Layer 3 of a small transformer language model trained on English Wikipedia (12 layers, counted from 0, width 96).
A neuron's activation on a vector x is GELU(weights . x + bias), where the dot is the dot product.
The model reads these tokens: " st" "reet" "s," " which" " are" " d" "ens" "ely" " pop" "ul" "ated" " with" " ter"

The vector x that enters this layer's MLP at each token. A number n stands for (n - 128) times 0.028.
0 " st": 152, 138, 115, 145, 123, 115, 120, 163, 186, 82, 109, 175, 101, 139, 112, 60, 67, 121, 84, 112, 79, 138, 101, 89, 91, 108, 136, 100, 142, 187, 186, 157, 129, 151, 127, 116, 115, 161, 111, 91, 140, 121, 156, 103, 131, 183, 179, 75, 122, 112, 39, 174, 135, 91, 118, 142, 50, 128, 135, 137, 152, 143, 190, 190, 107, 186, 109, 136, 165, 198, 104, 138, 99, 153, 138, 132, 123, 104, 156, 71, 180, 152, 111, 70, 123, 147, 172, 107, 127, 130, 185, 108, 105, 126, 122, 143
1 "reet": 144, 136, 98, 134, 118, 119, 96, 132, 133, 102, 177, 173, 144, 124, 142, 41, 140, 207, 72, 100, 131, 122, 73, 134, 74, 119, 107, 185, 156, 160, 201, 141, 156, 205, 121, 100, 149, 134, 179, 114, 144, 168, 145, 132, 143, 187, 167, 59, 150, 96, 118, 147, 131, 101, 142, 119, 140, 105, 113, 136, 143, 112, 124, 178, 132, 146, 113, 87, 119, 141, 114, 117, 83, 163, 99, 139, 72, 123, 155, 102, 176, 70, 168, 35, 112, 93, 147, 127, 172, 130, 79, 124, 135, 122, 80, 109
2 "s,": 148, 146, 81, 139, 100, 140, 124, 146, 119, 49, 167, 163, 108, 142, 133, 103, 114, 203, 66, 110, 119, 129, 147, 139, 75, 98, 83, 133, 102, 154, 198, 157, 129, 128, 92, 89, 139, 180, 144, 120, 177, 178, 164, 122, 131, 195, 204, 25, 136, 84, 124, 113, 128, 89, 124, 92, 128, 111, 152, 146, 166, 127, 154, 144, 158, 150, 89, 108, 131, 149, 84, 112, 94, 175, 129, 180, 87, 81, 155, 123, 166, 152, 131, 69, 109, 132, 132, 108, 120, 167, 146, 63, 131, 118, 122, 151
3 " which": 150, 143, 91, 141, 105, 183, 156, 174, 130, 80, 146, 196, 120, 187, 117, 59, 144, 173, 74, 117, 118, 125, 101, 131, 74, 135, 84, 141, 110, 167, 157, 145, 83, 156, 104, 103, 133, 133, 153, 130, 169, 164, 195, 140, 100, 196, 188, 5, 157, 121, 92, 109, 102, 96, 158, 95, 111, 149, 125, 119, 133, 152, 121, 117, 145, 157, 108, 129, 104, 155, 85, 100, 96, 157, 123, 161, 102, 86, 149, 123, 193, 142, 102, 96, 134, 117, 131, 118, 183, 159, 154, 80, 105, 107, 94, 128
4 " are": 115, 139, 130, 189, 74, 145, 71, 154, 163, 46, 128, 194, 128, 148, 121, 69, 142, 187, 84, 104, 127, 150, 113, 141, 70, 98, 105, 98, 110, 135, 202, 139, 140, 174, 113, 120, 151, 128, 147, 139, 177, 183, 203, 109, 71, 151, 157, 53, 148, 85, 126, 88, 114, 87, 140, 78, 88, 135, 108, 134, 141, 141, 131, 173, 135, 159, 112, 110, 136, 146, 106, 128, 102, 140, 85, 185, 110, 74, 155, 144, 170, 133, 131, 97, 102, 147, 99, 115, 110, 165, 129, 131, 152, 160, 101, 176
5 " d": 100, 129, 103, 136, 82, 110, 96, 126, 161, 98, 166, 213, 116, 153, 137, 35, 128, 177, 101, 73, 88, 152, 113, 58, 136, 120, 142, 107, 127, 166, 224, 190, 130, 133, 131, 141, 156, 158, 151, 124, 200, 141, 180, 123, 141, 158, 183, 74, 150, 86, 92, 118, 125, 99, 121, 141, 127, 130, 75, 155, 122, 134, 105, 129, 138, 136, 122, 117, 153, 107, 69, 133, 110, 162, 103, 173, 154, 74, 148, 166, 148, 147, 139, 107, 75, 138, 107, 69, 129, 180, 118, 95, 127, 143, 106, 114
6 "ens": 148, 107, 110, 139, 142, 130, 101, 91, 122, 105, 164, 203, 128, 167, 171, 54, 137, 186, 63, 91, 137, 152, 89, 112, 90, 108, 94, 137, 143, 161, 206, 131, 118, 180, 136, 138, 143, 99, 177, 174, 155, 160, 167, 119, 105, 169, 193, 19, 153, 83, 136, 149, 135, 70, 161, 90, 115, 98, 138, 145, 153, 91, 138, 177, 136, 132, 98, 137, 129, 108, 94, 143, 85, 163, 121, 135, 128, 74, 129, 157, 146, 100, 162, 95, 103, 115, 125, 157, 98, 167, 123, 71, 137, 97, 98, 119
7 "ely": 125, 132, 129, 145, 107, 138, 120, 147, 107, 87, 153, 198, 167, 105, 121, 77, 152, 191, 107, 102, 136, 133, 98, 106, 60, 130, 87, 119, 110, 120, 192, 141, 152, 171, 101, 103, 116, 150, 169, 138, 176, 204, 204, 132, 76, 195, 207, 12, 149, 131, 144, 120, 143, 85, 142, 142, 128, 136, 138, 136, 140, 92, 88, 128, 106, 118, 110, 123, 147, 130, 103, 164, 126, 158, 55, 133, 117, 66, 158, 139, 155, 139, 142, 76, 138, 133, 91, 110, 131, 138, 135, 93, 114, 142, 70, 121
8 " pop": 117, 133, 88, 122, 82, 71, 110, 145, 166, 71, 116, 160, 160, 124, 156, 32, 160, 203, 69, 107, 119, 155, 110, 68, 101, 120, 121, 99, 143, 168, 180, 173, 134, 171, 134, 120, 122, 142, 169, 123, 142, 130, 203, 121, 79, 133, 216, 112, 136, 85, 144, 111, 132, 79, 158, 141, 154, 140, 104, 115, 127, 98, 108, 185, 139, 91, 153, 134, 127, 125, 117, 132, 83, 210, 154, 166, 140, 121, 90, 168, 143, 89, 158, 75, 113, 112, 152, 97, 138, 143, 148, 128, 114, 137, 82, 108
9 "ul": 135, 158, 91, 146, 82, 128, 107, 120, 137, 106, 155, 176, 156, 169, 153, 40, 156, 180, 109, 68, 115, 104, 79, 98, 102, 104, 110, 105, 131, 128, 198, 152, 120, 168, 48, 124, 160, 147, 195, 163, 203, 147, 198, 105, 145, 191, 167, 72, 139, 83, 135, 129, 129, 100, 111, 143, 138, 127, 131, 167, 109, 129, 139, 168, 131, 140, 96, 139, 150, 115, 91, 135, 114, 174, 96, 180, 130, 129, 139, 140, 107, 106, 144, 104, 85, 86, 125, 165, 123, 167, 80, 85, 128, 106, 78, 87
10 "ated": 91, 138, 121, 123, 65, 108, 113, 135, 143, 52, 135, 179, 87, 160, 166, 48, 176, 200, 82, 128, 109, 138, 103, 125, 83, 102, 94, 131, 116, 135, 177, 153, 133, 172, 80, 113, 126, 130, 120, 119, 193, 155, 180, 110, 72, 175, 226, 70, 182, 114, 125, 133, 152, 102, 147, 138, 134, 128, 145, 153, 109, 112, 138, 139, 130, 105, 122, 107, 168, 142, 128, 137, 125, 205, 101, 163, 138, 129, 96, 165, 141, 132, 158, 79, 76, 123, 155, 117, 174, 135, 117, 87, 117, 117, 97, 78
11 " with": 134, 173, 101, 126, 78, 105, 121, 169, 112, 61, 126, 140, 107, 206, 109, 69, 160, 181, 77, 111, 112, 122, 119, 134, 95, 108, 95, 129, 94, 154, 192, 184, 110, 147, 119, 86, 118, 157, 167, 117, 199, 174, 176, 104, 88, 192, 177, 74, 143, 85, 121, 128, 119, 65, 103, 112, 131, 147, 94, 121, 141, 130, 164, 127, 145, 136, 129, 120, 194, 160, 73, 117, 98, 164, 92, 153, 109, 147, 128, 181, 172, 133, 165, 68, 74, 170, 147, 134, 120, 146, 124, 97, 97, 124, 99, 159
12 " ter": 85, 146, 94, 127, 159, 89, 63, 147, 144, 74, 157, 175, 112, 160, 111, 9, 154, 171, 82, 137, 107, 155, 91, 107, 110, 114, 85, 159, 108, 121, 217, 174, 141, 143, 93, 125, 140, 166, 166, 155, 174, 136, 225, 103, 72, 173, 121, 133, 126, 97, 114, 123, 140, 115, 112, 121, 114, 156, 104, 152, 102, 101, 152, 159, 148, 131, 126, 144, 158, 136, 101, 118, 97, 171, 113, 138, 165, 135, 172, 132, 156, 105, 126, 110, 107, 116, 120, 102, 139, 100, 139, 101, 137, 173, 71, 117

Each question shows the input weights of one neuron of the MLP. A number n stands for (n - 128) times 0.0037.

n247 (bias -0.039): 73, 157, 153, 170, 119, 133, 126, 212, 135, 116, 146, 107, 167, 118, 142, 72, 90, 105, 107, 124, 110, 134, 128, 108, 130, 140, 115, 118, 85, 164, 119, 78, 105, 104, 122, 135, 88, 124, 117, 150, 173, 123, 133, 132, 122, 124, 120, 121, 116, 93, 138, 120, 130, 148, 124, 163, 144, 173, 114, 106, 129, 140, 109, 132, 119, 132, 110, 103, 97, 89, 142, 132, 150, 101, 157, 85, 142, 127, 89, 106, 147, 107, 148, 150, 132, 137, 162, 150, 101, 111, 120, 117, 93, 127, 158, 111
On which token does it fire most, and how strongly? 8 " pop", at about 0.2

n370 (bias -0.025): 108, 110, 110, 131, 138, 94, 119, 78, 114, 141, 146, 136, 107, 89, 92, 148, 132, 180, 190, 106, 151, 149, 151, 109, 182, 130, 127, 120, 98, 83, 130, 174, 166, 118, 93, 144, 130, 101, 164, 170, 142, 159, 137, 89, 151, 98, 124, 104, 142, 168, 145, 107, 115, 165, 110, 64, 117, 148, 136, 102, 118, 149, 84, 129, 111, 144, 155, 155, 95, 158, 110, 165, 149, 112, 90, 108, 163, 169, 127, 78, 134, 157, 113, 137, 144, 113, 131, 119, 113, 160, 108, 110, 113, 135, 136, 163
Which token does this neuron like most? 7 "ely"

n331 (bias -0.033): 184, 145, 138, 64, 156, 116, 140, 125, 162, 99, 161, 156, 123, 139, 171, 130, 110, 100, 106, 141, 111, 172, 86, 108, 141, 122, 174, 134, 61, 113, 160, 144, 129, 110, 145, 136, 139, 142, 150, 125, 112, 72, 118, 108, 164, 142, 85, 104, 135, 121, 158, 146, 120, 156, 100, 155, 150, 160, 135, 102, 129, 194, 117, 88, 151, 138, 138, 115, 121, 133, 126, 125, 130, 142, 81, 93, 128, 167, 121, 103, 84, 126, 145, 152, 113, 119, 158, 134, 68, 144, 129, 81, 167, 171, 153, 141
On which token does it fire most, and how strongly? 5 " d", at about 0.25

n351 (bias -0.023): 99, 123, 92, 135, 140, 143, 139, 80, 140, 171, 115, 156, 101, 114, 151, 171, 115, 124, 155, 127, 137, 168, 146, 179, 136, 120, 89, 146, 88, 162, 131, 126, 113, 161, 124, 125, 82, 145, 131, 107, 133, 96, 136, 149, 114, 125, 169, 159, 93, 106, 157, 164, 167, 137, 114, 146, 166, 110, 86, 115, 141, 106, 111, 148, 121, 89, 155, 94, 78, 147, 130, 121, 163, 144, 104, 174, 145, 140, 121, 96, 98, 105, 125, 140, 106, 158, 122, 138, 110, 153, 140, 109, 113, 150, 182, 79
On which token does it fire most, and how strongly? 10 "ated", at about 0.03

n264 (bias -0.008): 103, 127, 221, 130, 114, 136, 125, 105, 155, 192, 140, 101, 126, 126, 87, 109, 80, 173, 173, 63, 131, 121, 146, 129, 117, 165, 133, 88, 108, 131, 168, 109, 127, 91, 144, 136, 153, 124, 128, 159, 143, 67, 129, 96, 107, 126, 143, 122, 131, 95, 142, 198, 115, 154, 146, 150, 90, 89, 146, 81, 104, 146, 122, 106, 116, 126, 102, 105, 91, 64, 169, 186, 139, 135, 157, 156, 79, 147, 144, 110, 164, 104, 150, 177, 125, 139, 121, 123, 80, 165, 155, 107, 78, 117, 109, 123
On which two tokens does it fire most, strongest first? 5 " d", 6 "ens"

n269 (bias -0.063): 139, 142, 143, 131, 119, 130, 135, 108, 112, 118, 164, 112, 129, 112, 140, 136, 142, 84, 111, 122, 109, 115, 108, 118, 118, 116, 134, 138, 128, 159, 95, 116, 134, 135, 152, 142, 111, 110, 161, 161, 123, 147, 125, 112, 100, 126, 123, 137, 113, 118, 139, 128, 108, 137, 131, 112, 111, 135, 131, 126, 117, 127, 135, 137, 128, 142, 119, 108, 134, 132, 130, 144, 134, 121, 104, 129, 117, 141, 142, 116, 103, 142, 151, 150, 101, 120, 117, 117, 130, 150, 125, 93, 92, 129, 128, 141
On which token does it fire most, and how strongly? 6 "ens", at about 0.17

n349 (bias -0.052): 94, 199, 84, 136, 162, 193, 121, 127, 167, 124, 103, 106, 114, 118, 150, 96, 113, 157, 179, 85, 101, 146, 163, 114, 153, 117, 163, 114, 88, 139, 84, 50, 133, 128, 164, 132, 170, 129, 108, 111, 84, 125, 143, 110, 106, 181, 155, 178, 115, 107, 119, 146, 128, 136, 132, 140, 139, 155, 113, 112, 83, 106, 119, 141, 122, 165, 141, 98, 104, 110, 134, 60, 152, 93, 174, 166, 113, 158, 136, 125, 125, 143, 195, 149, 96, 101, 152, 77, 74, 133, 208, 100, 153, 163, 110, 118
Which token does this neuron like most? 8 " pop"

n6 (bias -0.038): 124, 122, 163, 91, 100, 90, 106, 101, 120, 152, 137, 134, 133, 121, 172, 149, 139, 111, 113, 160, 121, 165, 147, 111, 142, 131, 167, 117, 127, 122, 151, 119, 189, 147, 145, 109, 165, 95, 107, 122, 120, 111, 90, 118, 123, 121, 111, 129, 127, 132, 141, 121, 125, 78, 128, 132, 131, 108, 93, 121, 143, 94, 153, 172, 80, 104, 94, 166, 114, 155, 125, 106, 149, 120, 164, 127, 127, 159, 140, 138, 100, 130, 175, 126, 155, 90, 142, 125, 136, 136, 154, 105, 150, 132, 98, 91
Which token does this neuron like most? 8 " pop"

n233 (bias -0.029): 151, 134, 125, 169, 91, 155, 148, 90, 132, 138, 97, 93, 163, 117, 126, 139, 130, 139, 145, 128, 95, 121, 131, 120, 124, 128, 164, 138, 146, 133, 160, 77, 126, 122, 133, 123, 113, 108, 143, 131, 98, 163, 130, 123, 143, 143, 96, 135, 150, 155, 111, 118, 102, 129, 147, 92, 135, 144, 112, 135, 85, 127, 137, 137, 138, 147, 130, 157, 124, 137, 96, 91, 160, 109, 152, 119, 105, 108, 103, 149, 157, 151, 121, 114, 125, 145, 163, 103, 133, 154, 132, 137, 143, 125, 142, 121
On which token does it fire most, and how strongly? 3 " which", at about 0.15

n297 (bias -0.026): 152, 145, 31, 116, 90, 131, 163, 155, 91, 104, 138, 118, 92, 156, 144, 130, 129, 90, 168, 141, 88, 141, 117, 143, 123, 153, 120, 112, 141, 94, 134, 130, 156, 154, 130, 139, 100, 147, 156, 113, 89, 115, 114, 132, 130, 103, 93, 140, 177, 130, 103, 130, 119, 139, 130, 195, 141, 116, 104, 166, 158, 123, 129, 130, 134, 139, 125, 108, 91, 109, 147, 120, 108, 98, 111, 127, 88, 110, 124, 138, 139, 120, 126, 101, 120, 133, 98, 142, 132, 84, 141, 148, 177, 149, 157, 72
Which token does this neuron like most? 1 "reet"

n176 (bias -0.040): 80, 158, 169, 125, 177, 113, 137, 129, 114, 113, 90, 108, 124, 160, 117, 129, 102, 147, 128, 169, 64, 143, 121, 161, 132, 161, 109, 119, 122, 127, 116, 138, 128, 129, 149, 135, 114, 94, 135, 90, 123, 119, 151, 98, 162, 116, 134, 109, 140, 130, 201, 159, 182, 144, 127, 108, 125, 131, 122, 186, 138, 124, 161, 88, 133, 71, 103, 103, 75, 138, 148, 161, 114, 91, 137, 161, 134, 139, 136, 88, 161, 132, 128, 117, 140, 141, 126, 89, 114, 103, 181, 107, 133, 169, 130, 160
On which two tokens does it fire most, strongest first? 12 " ter", 0 " st"

n294 (bias -0.028): 108, 130, 115, 108, 99, 110, 156, 103, 158, 136, 114, 121, 107, 123, 108, 107, 81, 136, 130, 166, 127, 129, 107, 148, 156, 145, 125, 142, 137, 186, 138, 108, 162, 146, 151, 93, 107, 124, 162, 88, 101, 136, 119, 88, 150, 138, 84, 141, 96, 152, 139, 129, 148, 119, 96, 156, 135, 128, 76, 151, 175, 104, 117, 160, 138, 104, 153, 77, 146, 114, 156, 140, 114, 124, 122, 90, 171, 147, 144, 98, 48, 99, 112, 155, 103, 101, 100, 133, 157, 120, 120, 148, 123, 148, 124, 103
Which token does this neuron like most? 1 "reet"

n276 (bias -0.017): 68, 105, 131, 154, 68, 146, 124, 130, 103, 142, 103, 138, 133, 130, 150, 158, 132, 139, 149, 142, 104, 167, 134, 153, 102, 154, 169, 122, 100, 126, 136, 142, 117, 112, 168, 110, 98, 74, 75, 138, 141, 138, 87, 125, 149, 139, 135, 118, 125, 122, 134, 113, 139, 130, 139, 111, 132, 142, 131, 170, 132, 135, 117, 86, 81, 119, 126, 94, 174, 185, 145, 164, 109, 103, 88, 133, 129, 118, 127, 130, 134, 142, 109, 112, 167, 148, 111, 141, 139, 129, 136, 167, 117, 68, 132, 142
On which three tokens does it fire most, strongest first? 7 "ely", 4 " are", 10 "ated"

n59 (bias -0.051): 110, 124, 122, 147, 143, 107, 119, 72, 118, 122, 113, 99, 113, 104, 137, 115, 131, 144, 135, 120, 127, 149, 127, 125, 127, 143, 132, 128, 116, 132, 126, 112, 157, 163, 109, 114, 107, 113, 153, 110, 125, 122, 107, 113, 113, 158, 100, 161, 112, 151, 93, 101, 148, 141, 114, 121, 113, 144, 120, 110, 220, 107, 144, 99, 143, 167, 117, 135, 102, 156, 118, 105, 130, 124, 164, 123, 130, 110, 146, 138, 116, 100, 104, 137, 141, 145, 113, 143, 121, 149, 164, 134, 166, 133, 95, 107
Which token does this neuron like most? 12 " ter"

n193 (bias -0.022): 110, 135, 59, 136, 134, 148, 113, 139, 81, 103, 110, 103, 87, 121, 134, 169, 131, 102, 125, 83, 122, 167, 169, 207, 104, 128, 127, 115, 115, 134, 122, 140, 162, 137, 131, 133, 104, 125, 133, 133, 61, 166, 133, 129, 175, 146, 68, 141, 105, 139, 101, 101, 115, 172, 177, 133, 121, 164, 118, 175, 164, 124, 189, 182, 145, 142, 114, 136, 149, 176, 40, 100, 69, 99, 173, 153, 123, 96, 127, 131, 128, 133, 119, 129, 125, 115, 88, 103, 124, 145, 110, 136, 148, 133, 138, 164
On which token does it fire most, and how strongly? 2 "s,", at about 1.2

n150 (bias -0.044): 160, 120, 154, 128, 50, 136, 136, 108, 100, 135, 150, 111, 169, 132, 140, 181, 65, 102, 150, 157, 92, 76, 152, 101, 72, 129, 151, 101, 145, 114, 142, 139, 159, 107, 144, 164, 171, 151, 104, 156, 104, 131, 96, 121, 89, 156, 97, 115, 155, 122, 69, 128, 168, 135, 146, 96, 121, 94, 110, 125, 139, 86, 173, 118, 94, 106, 70, 84, 99, 103, 144, 138, 128, 166, 158, 144, 125, 168, 138, 125, 106, 138, 141, 153, 99, 42, 131, 124, 167, 199, 139, 132, 106, 125, 139, 123
On which two tokens does it fire most, strongest first? 2 "s,", 9 "ul"

n117 (bias -0.038): 135, 110, 137, 142, 163, 134, 104, 148, 132, 132, 130, 159, 157, 104, 151, 123, 108, 152, 156, 114, 129, 89, 105, 141, 153, 145, 144, 116, 123, 119, 125, 146, 118, 107, 96, 95, 78, 129, 132, 159, 124, 120, 77, 145, 107, 118, 126, 128, 95, 130, 112, 151, 103, 119, 144, 104, 111, 104, 108, 160, 123, 118, 146, 160, 140, 92, 179, 129, 140, 135, 146, 113, 90, 144, 148, 118, 70, 126, 78, 157, 119, 100, 118, 148, 144, 74, 77, 113, 158, 149, 139, 130, 68, 134, 172, 144
Which token does this neuron like most? 8 " pop"

n299 (bias -0.025): 104, 160, 126, 139, 125, 122, 152, 170, 91, 116, 152, 156, 165, 130, 99, 134, 130, 86, 124, 151, 132, 137, 84, 111, 153, 152, 123, 131, 146, 121, 141, 115, 106, 141, 133, 113, 113, 142, 181, 160, 102, 133, 78, 116, 168, 105, 145, 121, 140, 138, 123, 140, 113, 104, 120, 101, 125, 99, 142, 83, 105, 108, 183, 115, 152, 169, 93, 86, 128, 161, 105, 145, 139, 138, 165, 57, 136, 150, 100, 120, 127, 109, 97, 92, 111, 120, 97, 152, 182, 126, 130, 127, 117, 135, 158, 89
Which token does this neuron like most? 1 "reet"

n46 (bias -0.020): 122, 142, 107, 155, 137, 122, 113, 155, 117, 105, 88, 136, 124, 141, 100, 117, 103, 113, 123, 189, 89, 126, 126, 106, 150, 156, 73, 100, 134, 117, 153, 135, 115, 58, 137, 134, 82, 132, 117, 59, 92, 134, 109, 104, 211, 150, 108, 153, 119, 130, 110, 119, 93, 124, 88, 79, 158, 149, 172, 96, 148, 177, 143, 52, 165, 63, 146, 110, 137, 146, 159, 156, 152, 142, 144, 119, 194, 148, 137, 57, 177, 90, 97, 126, 154, 168, 131, 99, 140, 161, 138, 126, 125, 142, 144, 133
Which token does this neuron like most? 0 " st"

n263 (bias -0.028): 128, 175, 135, 181, 150, 119, 98, 121, 91, 79, 154, 140, 114, 196, 64, 134, 114, 102, 183, 132, 100, 167, 126, 167, 158, 128, 131, 119, 116, 127, 123, 131, 95, 138, 145, 126, 122, 99, 177, 143, 145, 91, 94, 113, 87, 116, 125, 172, 143, 120, 152, 106, 135, 109, 183, 95, 124, 94, 175, 144, 154, 95, 153, 121, 206, 113, 83, 121, 130, 100, 129, 99, 156, 130, 150, 116, 148, 157, 106, 108, 69, 66, 114, 179, 111, 128, 94, 141, 125, 140, 117, 105, 123, 145, 126, 152
On which two tokens does it fire most, strongest first? 12 " ter", 6 "ens"

n139 (bias -0.025): 131, 126, 112, 97, 124, 153, 107, 119, 153, 155, 158, 121, 161, 129, 139, 117, 140, 133, 145, 144, 170, 116, 127, 107, 125, 98, 116, 133, 122, 119, 148, 122, 161, 123, 165, 142, 102, 154, 127, 98, 125, 153, 112, 151, 112, 116, 139, 122, 86, 116, 174, 105, 123, 155, 99, 105, 147, 90, 123, 115, 118, 173, 118, 128, 146, 98, 134, 101, 102, 164, 147, 139, 119, 123, 125, 113, 130, 160, 121, 123, 72, 132, 113, 141, 114, 142, 158, 107, 166, 150, 140, 107, 121, 154, 108, 114
Which token does this neuron like most? 8 " pop"

n234 (bias -0.034): 125, 182, 123, 95, 135, 164, 126, 96, 159, 128, 143, 127, 101, 133, 127, 108, 141, 145, 138, 129, 182, 110, 168, 143, 156, 141, 157, 142, 96, 155, 105, 106, 104, 109, 148, 112, 129, 119, 121, 128, 133, 135, 130, 148, 43, 161, 150, 142, 67, 110, 107, 116, 118, 116, 109, 103, 145, 108, 131, 119, 146, 120, 102, 136, 66, 93, 121, 82, 98, 190, 99, 96, 127, 105, 164, 111, 122, 146, 157, 88, 133, 167, 144, 197, 95, 146, 137, 102, 115, 108, 150, 92, 153, 123, 157, 157
On which token does it fire most, and how strongly? 2 "s,", at about 0.28

n133 (bias -0.010): 113, 115, 110, 86, 89, 122, 131, 129, 92, 128, 164, 102, 113, 67, 131, 142, 129, 134, 190, 114, 174, 148, 189, 64, 110, 162, 170, 129, 137, 164, 111, 124, 129, 179, 54, 168, 152, 105, 142, 169, 120, 129, 122, 126, 70, 191, 148, 183, 111, 111, 126, 125, 122, 86, 93, 124, 105, 144, 88, 118, 93, 126, 127, 139, 111, 131, 136, 170, 151, 145, 96, 124, 117, 103, 144, 144, 107, 102, 120, 158, 130, 132, 139, 137, 130, 120, 142, 90, 95, 167, 114, 125, 108, 148, 132, 108
On which three tokens does it fire most, strongest first? 8 " pop", 5 " d", 9 "ul"

n33 (bias -0.036): 127, 126, 150, 102, 146, 133, 135, 152, 97, 115, 85, 116, 158, 154, 142, 155, 182, 120, 111, 108, 133, 120, 88, 112, 124, 140, 109, 155, 131, 86, 150, 114, 51, 138, 157, 131, 84, 114, 148, 103, 100, 105, 72, 143, 167, 128, 111, 136, 133, 125, 95, 168, 126, 103, 144, 79, 130, 105, 119, 160, 186, 73, 159, 124, 143, 156, 82, 104, 150, 191, 96, 138, 173, 132, 104, 111, 124, 115, 99, 150, 89, 145, 127, 153, 124, 178, 137, 105, 155, 145, 158, 97, 98, 172, 119, 129
On which three tokens does it fire most, strongest first? 11 " with", 0 " st", 6 "ens"

n65 (bias -0.021): 130, 100, 133, 120, 121, 58, 139, 141, 105, 87, 147, 140, 96, 121, 135, 194, 126, 135, 122, 151, 109, 121, 99, 135, 137, 132, 115, 125, 96, 114, 140, 136, 112, 102, 136, 118, 59, 154, 180, 113, 89, 169, 127, 142, 186, 122, 105, 141, 145, 121, 148, 133, 140, 126, 81, 93, 82, 97, 156, 158, 116, 183, 183, 132, 99, 113, 122, 105, 116, 181, 119, 127, 130, 94, 127, 91, 103, 129, 96, 163, 127, 164, 115, 135, 147, 120, 152, 124, 124, 145, 142, 98, 125, 113, 178, 169
Which token does this neuron like most? 2 "s,"

n383 (bias -0.015): 183, 154, 184, 152, 69, 117, 125, 187, 158, 110, 131, 162, 125, 160, 177, 88, 116, 52, 95, 167, 118, 113, 143, 93, 144, 100, 129, 86, 99, 113, 104, 65, 133, 141, 100, 171, 144, 130, 128, 160, 125, 108, 157, 110, 134, 115, 63, 150, 108, 123, 113, 126, 134, 103, 116, 164, 128, 111, 123, 150, 143, 91, 147, 203, 88, 97, 148, 161, 109, 101, 156, 113, 136, 103, 108, 132, 129, 122, 158, 164, 130, 135, 206, 96, 101, 120, 119, 75, 121, 163, 125, 128, 103, 191, 173, 134
Which token does this neuron like most? 4 " are"

n93 (bias -0.032): 74, 157, 112, 147, 103, 144, 160, 200, 173, 159, 136, 140, 86, 78, 90, 183, 82, 132, 132, 109, 144, 140, 132, 100, 135, 171, 120, 83, 168, 111, 115, 126, 170, 138, 157, 155, 147, 98, 123, 107, 115, 155, 153, 82, 153, 189, 142, 104, 92, 137, 146, 157, 111, 121, 143, 110, 131, 95, 131, 135, 100, 136, 159, 114, 84, 104, 115, 139, 136, 162, 92, 69, 139, 109, 169, 108, 136, 175, 127, 92, 148, 162, 130, 57, 146, 144, 147, 86, 79, 159, 168, 150, 150, 84, 131, 144
On which token does it fire most, and how strongly? 0 " st", at about 2.2

n144 (bias -0.020): 64, 154, 163, 151, 162, 160, 169, 202, 126, 99, 102, 73, 158, 107, 121, 124, 107, 117, 125, 120, 112, 148, 112, 195, 133, 184, 129, 101, 85, 110, 130, 150, 138, 87, 153, 120, 92, 135, 160, 125, 118, 122, 99, 131, 114, 140, 129, 130, 134, 97, 102, 107, 105, 116, 129, 162, 110, 167, 67, 182, 116, 156, 137, 147, 87, 118, 143, 126, 147, 155, 90, 134, 148, 119, 198, 181, 119, 161, 119, 159, 146, 116, 177, 84, 65, 121, 97, 78, 95, 153, 170, 165, 85, 182, 140, 103
On which token does it fire most, and how strongly? 11 " with", at about 1.5

n209 (bias -0.035): 131, 163, 125, 150, 70, 175, 142, 84, 106, 120, 144, 139, 109, 55, 128, 110, 165, 174, 188, 147, 190, 141, 152, 147, 135, 169, 97, 130, 94, 168, 77, 56, 147, 144, 107, 146, 105, 122, 153, 116, 101, 153, 135, 95, 64, 147, 138, 138, 101, 108, 122, 119, 146, 64, 105, 128, 201, 119, 125, 151, 110, 157, 113, 120, 134, 133, 152, 122, 155, 115, 173, 144, 130, 134, 133, 147, 152, 129, 137, 136, 130, 95, 116, 110, 112, 131, 125, 143, 95, 174, 103, 134, 120, 149, 141, 96
Which token does this neuron like most? 7 "ely"

n222 (bias -0.021): 194, 148, 97, 98, 117, 165, 145, 152, 83, 79, 200, 72, 132, 80, 140, 183, 119, 73, 104, 85, 113, 136, 171, 142, 121, 139, 123, 124, 153, 113, 122, 129, 121, 105, 133, 166, 154, 117, 134, 179, 147, 120, 193, 156, 106, 118, 149, 107, 67, 116, 99, 144, 93, 116, 104, 136, 121, 162, 167, 142, 98, 189, 152, 112, 116, 124, 131, 94, 158, 136, 115, 32, 128, 127, 120, 157, 105, 107, 47, 116, 124, 170, 178, 104, 63, 129, 175, 140, 89, 160, 140, 134, 122, 155, 139, 181
On which token does it fire most, and how strongly? 2 "s,", at about 1.8

n74 (bias -0.061): 129, 94, 144, 124, 129, 95, 142, 147, 104, 108, 134, 107, 99, 145, 144, 111, 99, 122, 109, 182, 124, 150, 123, 131, 102, 129, 139, 133, 120, 160, 149, 151, 147, 153, 148, 140, 90, 114, 130, 100, 104, 123, 121, 104, 107, 132, 109, 171, 95, 140, 106, 112, 107, 139, 140, 114, 127, 129, 145, 132, 135, 150, 155, 95, 133, 126, 141, 136, 103, 96, 149, 110, 133, 125, 105, 144, 118, 123, 136, 112, 140, 110, 137, 103, 146, 124, 109, 119, 126, 159, 162, 131, 144, 115, 119, 123
On which three tokens does it fire most, strongest first? 0 " st", 12 " ter", 8 " pop"

n270 (bias -0.014): 100, 130, 109, 179, 160, 122, 131, 144, 114, 179, 110, 166, 148, 152, 118, 157, 168, 170, 95, 75, 104, 120, 131, 90, 147, 117, 151, 180, 121, 133, 141, 112, 90, 170, 142, 155, 89, 127, 167, 89, 114, 81, 92, 101, 184, 115, 105, 104, 97, 103, 163, 137, 117, 165, 112, 134, 131, 154, 109, 158, 145, 113, 169, 109, 84, 118, 108, 165, 88, 163, 139, 137, 151, 133, 105, 127, 157, 107, 111, 155, 81, 109, 110, 182, 115, 174, 106, 120, 122, 134, 128, 157, 116, 145, 90, 135
On which two tokens does it fire most, strongest first? 5 " d", 9 "ul"

n318 (bias -0.020): 118, 89, 151, 115, 122, 154, 70, 81, 163, 133, 134, 179, 129, 171, 140, 152, 116, 171, 134, 143, 139, 126, 134, 139, 122, 131, 106, 125, 111, 137, 110, 104, 124, 99, 108, 74, 75, 97, 135, 104, 152, 173, 109, 116, 142, 92, 142, 130, 149, 97, 160, 125, 100, 169, 151, 64, 178, 133, 130, 167, 153, 84, 104, 69, 104, 117, 179, 98, 142, 105, 140, 132, 205, 93, 103, 136, 124, 152, 158, 122, 67, 106, 147, 146, 111, 103, 54, 125, 175, 94, 139, 134, 130, 158, 137, 115
On which token does it fire most, and how strongly? 7 "ely", at about 0.26